Layer 7 of a small transformer language model trained on English Wikipedia (12 layers, counted from 0, width 64).
A neuron's activation on a vector x is SiLU(gate . x) times (in . x), where the dot is the dot product.

Input weights of the MLP neurons that the questions are about. A number n stands for (n - 500) times 0.0026.
n4 gate: 532,667,505,724,662,608,390,329,556,582,630,343,597,280,403,272,519,251,544,390,560,383,442,332,542,701,548,439,467,551,569,414,571,296,451,437,427,527,734,551,424,526,574,371,539,427,439,414,753,515,396,474,702,385,614,481,351,345,619,457,349,682,403,673
n14 gate: 350,391,396,407,313,295,423,719,491,492,554,538,549,387,498,472,601,454,360,456,561,456,640,325,633,661,398,487,423,662,572,639,468,355,494,486,647,633,410,424,459,444,568,476,428,740,576,286,441,442,500,450,340,597,344,459,535,494,413,571,573,536,252,463
n20 gate: 579,324,672,576,565,450,556,463,354,523,566,491,456,334,323,488,495,465,663,611,578,490,370,452,504,311,333,723,513,292,629,528,708,461,301,415,632,749,472,464,363,577,606,534,646,517,545,488,373,479,568,518,671,514,452,298,662,494,454,385,569,570,490,529
n23 gate: 471,388,758,621,426,555,538,679,591,626,633,424,491,446,464,416,509,624,410,525,542,602,528,639,650,376,349,606,434,444,271,603,488,420,445,572,385,585,721,653,492,423,278,559,560,618,536,429,292,643,598,509,392,523,593,479,711,576,495,682,489,658,394,477
n26 gate: 440,520,579,384,569,515,461,497,683,407,337,669,536,539,519,623,588,799,413,424,571,432,467,549,582,593,313,450,483,573,535,570,338,580,603,645,425,404,441,349,471,373,651,493,464,485,471,564,571,466,586,334,338,449,721,623,288,551,425,423,713,473,383,472
n45 gate: 341,442,589,718,611,594,592,645,673,571,340,613,482,563,329,385,456,319,530,436,602,652,593,434,531,663,305,442,405,429,533,350,453,310,586,495,386,527,563,452,534,546,691,649,438,550,437,487,656,479,576,536,457,535,665,529,584,464,332,493,527,448,621,747
n46 gate: 629,851,500,563,458,328,364,407,499,564,584,558,467,676,571,495,492,586,558,466,516,436,459,513,594,292,417,566,482,606,352,592,394,461,558,667,448,446,426,422,484,600,363,445,482,536,583,535,424,385,484,441,499,561,523,416,373,514,506,406,560,512,365,328
n48 gate: 402,522,523,623,505,439,622,706,525,323,734,532,532,518,628,523,413,516,511,520,560,644,561,361,736,539,607,459,427,333,417,356,277,510,550,532,561,394,473,513,489,563,375,548,472,315,635,620,384,414,392,657,374,427,417,360,372,504,375,633,422,293,532,474
n50 gate: 308,535,445,597,716,416,567,594,492,443,527,491,369,527,291,624,493,421,566,534,326,410,540,336,446,520,533,603,577,626,628,703,578,613,422,482,741,531,684,526,484,646,573,432,528,451,625,505,570,536,441,502,774,414,461,507,739,658,767,631,521,724,572,274
n51 gate: 449,320,571,491,420,492,376,452,431,400,495,386,505,488,600,706,428,573,384,468,526,484,722,360,569,574,470,669,541,312,517,495,445,448,447,708,532,477,410,453,512,397,465,420,596,567,440,407,476,441,529,365,512,453,429,617,676,411,445,408,472,378,446,477
n55 gate: 344,523,532,412,399,513,341,499,490,503,608,493,391,372,469,375,531,469,643,490,411,595,563,483,566,336,595,546,387,507,411,432,473,588,506,669,487,498,447,527,520,496,542,491,459,502,412,593,368,510,541,549,478,622,613,716,617,509,478,355,328,418,427,619
n56 gate: 575,342,612,391,391,331,648,519,486,625,580,184,304,409,316,530,470,463,622,651,487,519,622,478,324,390,520,426,515,477,545,429,499,369,443,438,364,546,459,370,501,419,619,659,468,468,502,696,423,615,633,497,600,494,403,478,655,541,139,362,677,598,536,504
n69 gate: 467,513,598,507,412,491,494,457,613,707,522,415,636,459,472,458,494,461,480,243,671,345,483,467,243,539,540,502,568,401,711,553,521,586,505,359,545,598,520,449,670,416,596,629,386,473,492,347,570,860,386,478,228,476,534,721,484,490,397,503,626,582,493,562
n71 gate: 471,492,671,548,354,408,338,500,499,506,546,398,518,448,564,359,431,475,803,462,450,589,520,444,504,439,468,499,393,461,516,571,574,433,372,561,522,518,441,496,780,445,645,624,484,526,398,412,388,467,737,656,611,471,514,607,440,400,533,480,244,449,425,314
n75 gate: 365,548,498,475,348,363,455,713,427,416,496,515,350,433,508,534,582,469,731,387,393,401,487,576,660,517,332,517,463,572,648,511,515,553,564,674,325,592,777,488,582,479,521,674,326,480,586,435,623,519,497,699,502,696,376,428,537,467,400,522,703,536,413,487
n81 gate: 518,453,484,720,524,681,517,569,498,434,419,501,431,426,335,622,368,645,489,310,492,552,673,519,564,493,510,517,385,246,408,754,493,513,493,422,636,580,441,537,523,511,710,695,580,661,427,476,609,435,426,475,411,533,523,434,571,452,515,588,555,567,436,562
n89 gate: 434,489,590,695,646,560,442,463,670,490,623,494,474,503,431,860,390,455,490,506,487,483,573,245,482,709,728,532,354,599,408,568,500,694,449,349,434,709,257,598,591,706,257,573,482,524,498,372,529,364,533,595,480,381,562,578,636,431,432,338,427,469,514,439
n106 gate: 506,707,564,555,388,516,537,600,719,415,454,545,516,667,468,675,527,586,468,686,409,570,612,488,414,485,475,654,540,418,402,389,441,203,479,535,540,494,630,521,498,567,406,585,356,599,545,242,286,489,481,801,416,578,430,305,510,462,565,474,432,224,599,383
n110 gate: 564,540,602,526,456,441,467,609,350,492,503,442,712,412,680,344,460,538,510,373,527,448,562,494,380,783,571,396,566,555,460,611,638,484,528,663,525,573,370,529,418,339,429,460,393,613,416,502,565,599,432,547,513,483,596,516,497,511,709,344,598,523,420,531
n119 gate: 393,608,820,567,456,656,541,474,530,659,408,473,425,456,443,590,377,484,415,553,479,527,567,524,548,455,509,515,522,405,453,561,428,430,486,417,532,539,729,622,335,601,480,527,516,615,506,338,541,574,463,482,624,584,508,599,727,602,525,446,427,468,608,659
n4 in: 327,412,268,470,682,407,449,567,380,354,569,570,475,178,469,266,610,261,631,445,525,425,532,390,405,465,658,390,459,605,566,518,523,581,626,523,327,353,575,442,432,696,473,472,345,429,667,597,397,543,535,605,714,327,511,437,673,402,61,315,541,453,306,460
n14 in: 429,415,464,607,548,382,504,650,472,531,477,595,427,262,545,572,602,493,430,420,671,535,615,274,661,423,333,530,398,671,810,509,583,684,386,430,542,374,498,409,417,552,260,500,550,436,629,511,532,409,374,309,371,470,535,269,379,529,562,602,465,497,238,518
n20 in: 485,638,420,404,400,547,486,431,407,499,372,529,543,474,597,358,427,580,442,460,299,395,619,550,425,707,490,390,678,447,475,361,550,772,462,588,530,650,687,634,565,519,421,424,566,412,280,589,452,568,404,392,637,599,626,483,378,448,635,539,706,380,225,496
n23 in: 633,424,365,592,599,481,619,515,439,738,778,352,660,462,390,786,586,469,583,502,539,524,633,387,581,277,428,726,499,635,601,450,555,409,461,334,424,554,431,608,545,511,363,768,551,498,499,561,498,613,498,487,369,535,373,723,387,484,476,598,675,569,338,580
n26 in: 647,465,636,393,495,548,526,534,542,458,399,482,555,451,497,685,544,534,456,485,560,335,646,661,435,516,482,634,442,542,595,324,290,411,478,475,520,306,460,379,505,608,640,589,520,531,465,613,726,527,619,447,222,379,521,594,530,458,625,499,718,324,466,542
n45 in: 630,374,163,272,473,507,516,545,496,624,464,437,409,498,498,532,492,365,268,470,386,646,467,515,428,168,481,441,626,474,353,380,632,662,395,588,322,394,644,597,552,396,328,477,470,415,656,613,421,395,587,465,364,521,448,305,378,601,626,683,499,436,600,429
n46 in: 621,666,554,538,525,528,688,608,362,533,622,442,430,393,471,390,610,416,417,612,498,560,723,297,565,447,445,490,567,492,411,530,360,647,514,405,446,486,475,487,355,508,343,522,371,515,195,441,316,505,359,413,478,542,521,822,386,411,389,352,516,694,260,483
n48 in: 627,563,524,297,658,515,560,696,449,420,445,415,508,460,542,507,329,493,679,434,557,492,628,315,480,644,567,682,407,292,645,386,406,463,572,449,651,499,405,459,398,578,431,469,440,446,652,505,405,505,518,639,681,440,515,462,665,299,590,451,706,369,462,517
n50 in: 392,564,553,528,447,342,521,406,503,402,397,601,376,678,316,260,434,435,641,680,492,555,522,474,698,400,435,833,543,419,516,465,401,611,648,570,547,369,589,413,380,621,228,445,462,441,463,449,606,622,271,519,554,475,476,399,705,541,353,577,494,599,607,517
n51 in: 450,452,468,520,496,537,396,439,481,557,593,465,417,484,541,514,501,413,550,463,681,489,644,494,533,371,441,676,380,513,649,542,566,342,350,700,380,488,359,482,534,496,618,658,500,542,621,473,415,400,465,512,475,704,476,636,609,529,527,415,454,435,598,449
n55 in: 631,520,520,307,540,338,369,330,566,520,543,523,500,502,393,473,467,508,515,472,548,428,419,382,463,365,497,342,483,454,580,558,451,602,617,551,532,680,463,311,758,547,229,447,532,458,303,421,311,551,627,546,580,515,464,456,599,521,547,549,566,337,437,442
n56 in: 618,625,429,575,693,718,530,665,421,511,289,552,685,436,472,331,415,492,517,297,494,514,488,758,386,373,531,683,600,560,496,457,639,533,410,339,549,525,459,493,501,449,281,489,480,672,511,719,531,363,291,618,333,440,479,769,341,446,719,539,568,410,372,493
n69 in: 413,589,557,535,459,389,293,469,472,687,499,486,654,486,535,635,607,572,580,403,575,976,494,800,574,386,427,496,514,526,418,592,364,557,620,638,373,552,414,468,556,512,551,404,439,516,602,586,398,445,515,555,456,454,594,247,782,441,532,407,291,349,514,609
n71 in: 707,662,540,275,377,542,628,609,572,598,581,335,499,525,463,685,625,490,535,586,425,567,340,632,375,511,362,434,307,483,394,468,324,696,521,636,472,274,575,508,667,407,635,439,636,522,401,510,345,636,581,469,460,501,615,598,397,426,540,440,515,485,300,483
n75 in: 305,591,508,595,373,618,504,635,547,503,332,322,458,487,305,490,472,519,481,529,335,404,636,115,411,335,368,512,610,462,413,577,699,585,339,499,556,583,714,629,463,530,488,695,393,395,566,579,508,428,508,573,359,572,397,514,297,338,460,580,734,463,459,412
n81 in: 584,312,601,406,556,545,395,496,422,558,714,480,476,708,426,470,580,503,511,409,509,384,488,614,427,451,486,568,623,589,383,296,513,450,342,290,458,511,650,477,662,457,527,512,624,374,498,477,599,479,591,649,525,563,381,500,400,611,397,319,414,517,324,457
n89 in: 498,411,260,496,702,577,505,494,446,435,595,415,727,538,475,617,427,469,417,525,556,519,790,243,419,485,464,662,588,486,454,461,457,577,672,470,554,583,430,520,392,461,313,486,382,355,374,377,488,573,314,395,466,328,464,610,519,517,666,360,568,658,459,515
n106 in: 223,386,561,495,335,382,551,372,606,466,463,461,381,242,650,349,504,357,433,720,456,527,518,334,473,557,559,357,317,409,421,431,578,197,646,524,437,450,324,483,350,543,491,545,308,514,451,419,293,350,544,541,543,554,620,423,378,536,601,359,542,623,488,570
n110 in: 388,584,497,495,620,728,511,538,439,393,537,409,509,502,336,392,369,381,548,561,325,536,581,421,556,614,539,523,442,445,516,615,669,419,498,618,406,654,539,355,401,399,486,435,388,587,650,426,465,469,300,691,649,561,507,456,610,484,450,479,188,528,707,566
n119 in: 415,507,629,794,558,641,479,475,574,595,418,743,513,419,556,417,526,458,546,533,247,498,407,714,664,473,409,516,456,582,443,447,334,572,376,597,409,646,650,522,542,436,326,417,502,596,710,683,498,430,517,683,458,719,410,380,704,530,596,580,340,537,649,497

Each question shows a token from some text and the vector x that enters the MLP there. A number n stands for (n - 500) times 0.035.

" S": 407,442,370,340,458,791,449,403,369,600,487,403,489,564,485,720,568,483,595,540,596,294,364,354,507,307,447,446,605,333,442,587,410,365,727,460,503,393,407,529,533,588,428,551,655,584,389,552,506,485,594,408,229,557,662,580,589,518,558,500,381,564,718,510
The neuron with the highest activation: n51

"ul": 412,508,440,328,503,557,430,625,173,676,425,453,396,567,616,569,602,415,618,365,446,498,537,411,384,648,367,459,528,693,401,432,536,488,647,439,667,368,374,542,629,702,478,566,535,568,473,462,564,441,538,473,311,469,638,523,538,378,584,621,512,601,431,547
The neuron with the highest activation: n14

" on": 464,424,331,572,484,646,605,500,467,502,487,254,303,547,513,544,484,507,596,525,527,446,545,597,551,633,482,410,588,351,476,417,360,398,774,492,465,398,271,556,463,781,385,748,609,467,492,529,451,468,459,555,389,701,390,431,608,540,609,520,418,237,572,481
Which three neurons fire most, strongest first? n48, n106, n51

"s": 410,356,501,491,421,610,506,510,267,687,491,271,395,515,461,541,506,493,721,524,419,436,435,536,566,575,519,433,594,511,592,467,446,440,593,549,532,316,492,637,541,624,399,538,617,601,385,574,379,467,479,532,421,631,583,618,494,519,448,546,494,338,543,484
The neuron with the highest activation: n71

"op": 450,369,440,366,525,640,496,462,114,667,386,481,421,680,568,419,601,406,597,454,387,333,426,453,446,603,444,471,522,501,366,529,535,469,632,531,626,425,314,543,458,694,552,485,526,564,418,383,607,445,647,587,351,479,591,462,545,482,515,460,367,603,584,551
Which neuron fires most, and how strongly? n110, at about 25

"usic": 450,467,434,493,484,565,453,496,211,697,302,505,464,371,405,423,573,431,621,574,472,387,494,541,509,720,522,366,539,576,450,581,599,331,640,647,440,369,343,536,363,729,427,506,485,520,390,502,464,593,422,634,317,627,705,553,663,496,372,458,345,460,567,589
The neuron with the highest activation: n110

"28": 447,378,586,538,555,653,486,419,289,564,384,367,521,699,429,501,432,391,684,501,468,328,568,499,428,545,352,519,635,583,392,499,605,444,578,421,523,635,369,479,484,732,331,570,524,531,284,654,350,479,339,362,468,517,544,477,476,560,517,393,463,490,635,428
Which three neurons fire most, strongest first? n89, n20, n56

".": 431,386,501,460,436,668,458,434,212,511,437,483,437,660,528,536,455,443,599,416,485,381,365,507,491,387,621,500,481,564,367,518,498,376,625,540,555,312,598,573,517,556,472,682,589,676,436,614,362,506,500,451,314,627,465,470,492,595,665,406,537,520,514,493
The neuron with the highest activation: n81

" at": 469,390,453,459,518,596,640,466,368,539,394,309,432,550,532,602,656,422,550,470,520,325,464,489,511,780,563,380,514,306,539,507,297,391,774,529,425,287,267,494,495,712,374,643,396,521,508,538,361,347,423,538,383,667,518,576,582,549,633,493,459,357,607,512
The neuron with the highest activation: n48

"th": 474,444,510,420,555,579,540,299,187,744,397,374,466,602,480,569,543,545,800,682,469,289,554,498,534,518,570,564,554,477,653,583,534,601,575,548,532,480,331,617,461,674,375,587,480,601,404,551,393,643,451,618,380,578,670,536,503,539,562,387,573,499,526,557
Which two neurons fire most, strongest first? n20, n89

" stud": 506,486,529,298,504,610,570,396,375,701,331,413,388,524,516,431,576,468,664,317,492,475,443,595,533,691,530,344,600,408,424,581,428,226,660,487,547,380,448,530,425,765,372,405,552,537,525,437,446,658,414,565,478,570,747,573,588,495,644,524,373,556,496,667
Which two neurons fire most, strongest first? n110, n69

" of": 342,416,527,505,522,663,595,513,404,557,478,239,390,504,578,695,515,448,589,505,453,339,432,579,466,668,585,421,562,496,585,368,414,482,726,531,489,402,343,629,561,750,417,577,558,498,494,631,357,494,420,633,312,634,474,626,459,513,638,477,379,289,523,422
Which neuron fires most, and how strongly? n48, at about 98

",": 465,505,545,436,510,661,449,460,271,398,308,292,457,553,529,495,600,600,552,532,503,385,519,658,487,357,644,524,557,377,524,560,583,562,741,496,442,451,414,584,518,683,472,369,668,460,383,642,312,454,321,507,411,519,518,428,464,524,685,557,405,541,574,359
The neuron with the highest activation: n50

"]": 415,345,389,573,526,720,389,410,169,558,488,366,476,539,401,486,479,434,588,445,501,413,359,616,442,525,515,447,392,507,500,575,517,333,510,670,449,465,484,544,368,734,520,572,648,586,393,629,395,542,340,507,304,517,574,459,571,566,558,422,578,260,607,544
Which neuron fires most, and how strongly? n110, at about 33

"alf": 455,541,475,399,601,598,652,478,130,663,358,435,435,610,461,452,594,568,663,507,612,423,499,448,568,536,421,382,578,508,396,471,485,456,526,582,524,446,495,403,571,748,343,658,385,555,543,533,496,571,566,504,427,530,634,444,413,496,522,451,479,483,548,490
The neuron with the highest activation: n46

"===": 378,476,219,497,603,658,300,288,189,470,344,433,519,605,453,480,424,555,586,766,442,359,463,464,631,631,566,442,640,553,456,267,510,435,558,598,506,308,412,567,568,624,519,522,611,582,392,675,313,608,627,637,262,592,415,604,556,515,675,535,527,445,788,506
Which three neurons fire most, strongest first? n51, n106, n55

" in": 425,449,450,372,529,603,544,430,356,546,421,164,383,520,498,575,661,549,614,559,557,362,540,565,533,651,539,500,576,359,427,371,373,442,785,556,445,327,357,521,619,777,372,460,623,488,629,667,307,459,375,590,415,615,552,671,478,532,726,425,402,228,571,386
The neuron with the highest activation: n48

" le": 498,510,596,448,610,662,675,393,455,521,362,487,386,604,483,503,542,421,647,542,638,479,348,497,668,637,443,375,545,515,369,436,356,375,476,606,498,434,466,540,643,778,218,607,688,552,412,522,412,448,639,471,279,559,533,431,547,574,470,650,390,398,577,530
The neuron with the highest activation: n119

"33": 394,415,589,550,567,665,468,474,289,647,412,398,469,658,504,453,464,364,704,586,452,347,576,447,406,457,390,429,590,479,431,507,655,436,527,484,577,628,295,356,493,696,296,550,462,517,400,665,348,497,421,339,426,468,534,416,514,531,579,428,551,492,587,514
Which neuron fires most, and how strongly? n56, at about 99

" London": 420,552,516,539,523,575,578,468,222,677,366,376,469,483,441,429,541,476,688,559,603,320,424,457,591,639,450,437,550,458,493,585,515,459,573,507,528,481,325,514,448,790,567,535,540,577,372,586,436,515,311,511,368,643,522,404,723,540,466,481,495,486,613,636
The neuron with the highest activation: n110

"urn": 363,435,492,514,556,690,481,459,206,563,428,381,373,635,383,515,521,523,657,464,530,523,483,560,573,471,480,519,600,557,368,486,498,356,535,554,475,363,475,439,591,687,431,638,421,554,491,412,476,435,535,457,319,548,621,440,486,423,453,529,404,449,454,601
Which neuron fires most, and how strongly? n81, at about 49

"-": 376,456,467,581,327,709,519,429,334,657,462,407,349,696,607,402,606,514,563,536,488,275,512,545,524,418,518,345,651,480,548,532,486,466,546,505,449,406,542,513,468,706,375,600,563,569,562,553,308,571,485,492,258,481,423,624,439,482,548,454,446,484,508,522
The neuron with the highest activation: n46

" after": 332,507,311,587,580,657,656,304,331,425,455,185,379,548,505,501,598,441,685,351,635,432,609,581,626,619,525,552,640,372,386,383,260,314,769,520,494,402,446,493,573,803,472,600,594,513,530,637,358,508,368,450,389,551,515,564,539,464,685,518,548,397,593,484
Which neuron fires most, and how strongly? n48, at about 210

"pis": 466,425,542,471,523,554,530,393,283,661,214,480,498,615,479,417,458,498,627,566,460,333,481,570,623,620,428,430,578,632,533,542,640,344,396,540,666,339,463,574,464,680,393,664,635,604,484,547,461,520,647,542,283,585,559,347,380,456,598,515,455,581,506,589
Which two neurons fire most, strongest first? n20, n119

"sh": 342,474,445,266,619,574,577,444,230,740,469,374,433,535,371,578,588,503,632,570,537,417,475,604,618,398,491,405,552,463,383,572,518,436,486,559,511,511,501,580,523,714,297,674,498,520,447,531,511,548,439,471,416,653,545,526,474,516,612,517,435,518,403,668
Which two neurons fire most, strongest first? n23, n55

".\n\n": 440,270,335,501,564,559,554,276,206,548,498,420,533,497,384,566,500,639,675,603,436,384,495,499,480,725,533,510,763,506,289,320,346,308,622,439,634,178,417,551,631,651,483,398,730,609,387,636,150,669,494,489,280,705,535,634,693,605,834,433,505,476,668,400
Which neuron fires most, and how strongly? n106, at about 22

"on": 486,420,494,435,497,561,561,515,149,716,360,402,330,506,564,514,574,498,586,453,458,374,472,584,536,539,463,357,535,586,614,467,519,474,566,502,623,506,509,387,491,781,483,475,531,560,585,405,506,640,464,514,358,586,611,620,592,506,518,567,418,464,507,529
Which two neurons fire most, strongest first? n14, n119

" as": 455,318,346,475,491,628,567,429,334,562,499,243,341,496,596,527,545,418,600,431,521,381,438,544,478,672,480,431,636,465,467,312,379,337,720,543,513,394,521,533,552,715,393,504,573,531,457,666,282,498,413,463,275,562,616,458,639,551,616,509,511,268,628,458
The neuron with the highest activation: n48

"ance": 400,353,406,522,459,575,504,520,337,648,372,394,385,582,487,430,542,538,603,443,478,472,341,546,591,621,446,341,593,502,603,384,454,416,639,503,472,358,489,534,444,710,386,624,474,589,364,504,412,478,472,494,415,596,543,412,599,482,343,547,450,323,511,537
Which neuron fires most, and how strongly? n106, at about 9.1

"8": 405,449,546,500,526,628,392,445,248,684,423,443,532,558,535,511,594,440,670,424,532,431,551,619,488,534,532,430,580,478,618,639,614,420,547,512,622,463,415,487,592,681,440,635,546,471,413,478,304,532,228,497,489,508,593,524,594,573,541,415,574,435,540,481
The neuron with the highest activation: n69

"ual": 338,506,553,416,473,771,466,412,171,612,382,375,436,568,550,443,511,452,530,501,425,278,583,543,552,509,296,462,526,598,446,421,547,459,652,570,410,504,488,463,508,728,517,576,552,622,558,574,584,521,529,552,435,617,515,522,655,412,598,590,539,478,590,491
The neuron with the highest activation: n119

" the": 570,433,519,492,644,568,546,418,347,584,336,272,324,472,581,653,610,520,564,594,471,110,530,514,460,672,488,556,726,465,469,318,341,387,618,500,528,365,378,473,641,753,485,626,651,550,378,598,453,560,531,548,361,605,442,651,595,506,823,403,474,454,577,432
Which three neurons fire most, strongest first? n51, n89, n56

"18": 490,431,649,439,659,609,478,414,255,563,312,426,473,714,553,469,454,469,622,514,453,333,592,520,450,476,421,462,533,482,346,496,575,512,529,421,555,600,362,362,504,685,322,490,593,402,363,598,324,503,345,397,464,525,549,400,534,538,584,464,417,455,609,435
Which two neurons fire most, strongest first? n20, n89

"ed": 398,331,414,470,527,538,436,455,315,643,324,305,339,432,455,581,527,461,590,432,326,319,438,492,475,587,501,440,566,403,608,472,447,460,657,467,482,318,346,499,518,736,377,577,467,582,452,468,385,508,546,538,454,612,508,605,573,525,483,590,461,327,520,508
Which neuron fires most, and how strongly? n55, at about 57

" sl": 347,473,523,293,694,679,493,431,386,661,490,398,401,526,479,546,523,397,637,552,602,522,450,419,632,434,439,474,618,461,352,585,462,357,455,567,443,445,435,487,604,765,99,551,591,481,430,598,442,610,512,405,234,591,604,566,529,559,550,452,325,606,520,615
The neuron with the highest activation: n23

"ust": 417,460,546,309,600,593,622,314,139,513,423,434,434,551,380,453,496,431,696,547,449,452,418,633,596,587,552,575,546,484,431,443,497,394,590,488,643,452,415,504,543,640,414,598,571,528,287,499,528,466,570,502,523,568,532,448,459,551,438,541,401,482,419,527
Which neuron fires most, and how strongly? n20, at about 55

"ct": 398,472,469,496,316,652,498,327,222,628,520,431,408,521,425,465,543,466,718,542,460,490,482,605,497,636,541,494,563,595,489,459,378,474,475,480,592,486,383,530,599,591,383,670,591,566,417,455,538,550,607,507,476,602,554,496,523,551,564,422,485,509,534,463
The neuron with the highest activation: n71

"ured": 356,351,385,537,498,600,458,522,286,593,318,345,341,472,497,588,458,443,603,398,353,394,396,554,468,620,472,510,618,468,510,382,422,373,712,450,409,314,368,528,456,731,391,542,571,486,476,545,389,493,547,621,398,697,608,461,600,486,432,504,456,360,607,529
The neuron with the highest activation: n106

"at": 504,495,445,371,551,510,536,429,289,693,425,519,361,587,433,403,609,540,780,534,495,328,515,535,534,629,492,579,717,541,487,513,535,565,605,481,629,392,443,468,505,637,271,547,677,562,572,593,568,577,537,563,423,574,540,510,589,508,476,488,554,532,558,450
Which neuron fires most, and how strongly? n50, at about 210

"f": 394,546,561,469,488,696,635,417,30,653,477,454,424,657,604,469,547,423,640,558,350,459,533,579,473,606,588,497,524,524,495,534,454,453,469,618,606,500,341,504,604,695,398,682,506,617,354,464,491,477,553,469,476,585,649,496,534,617,624,564,436,566,515,458
The neuron with the highest activation: n110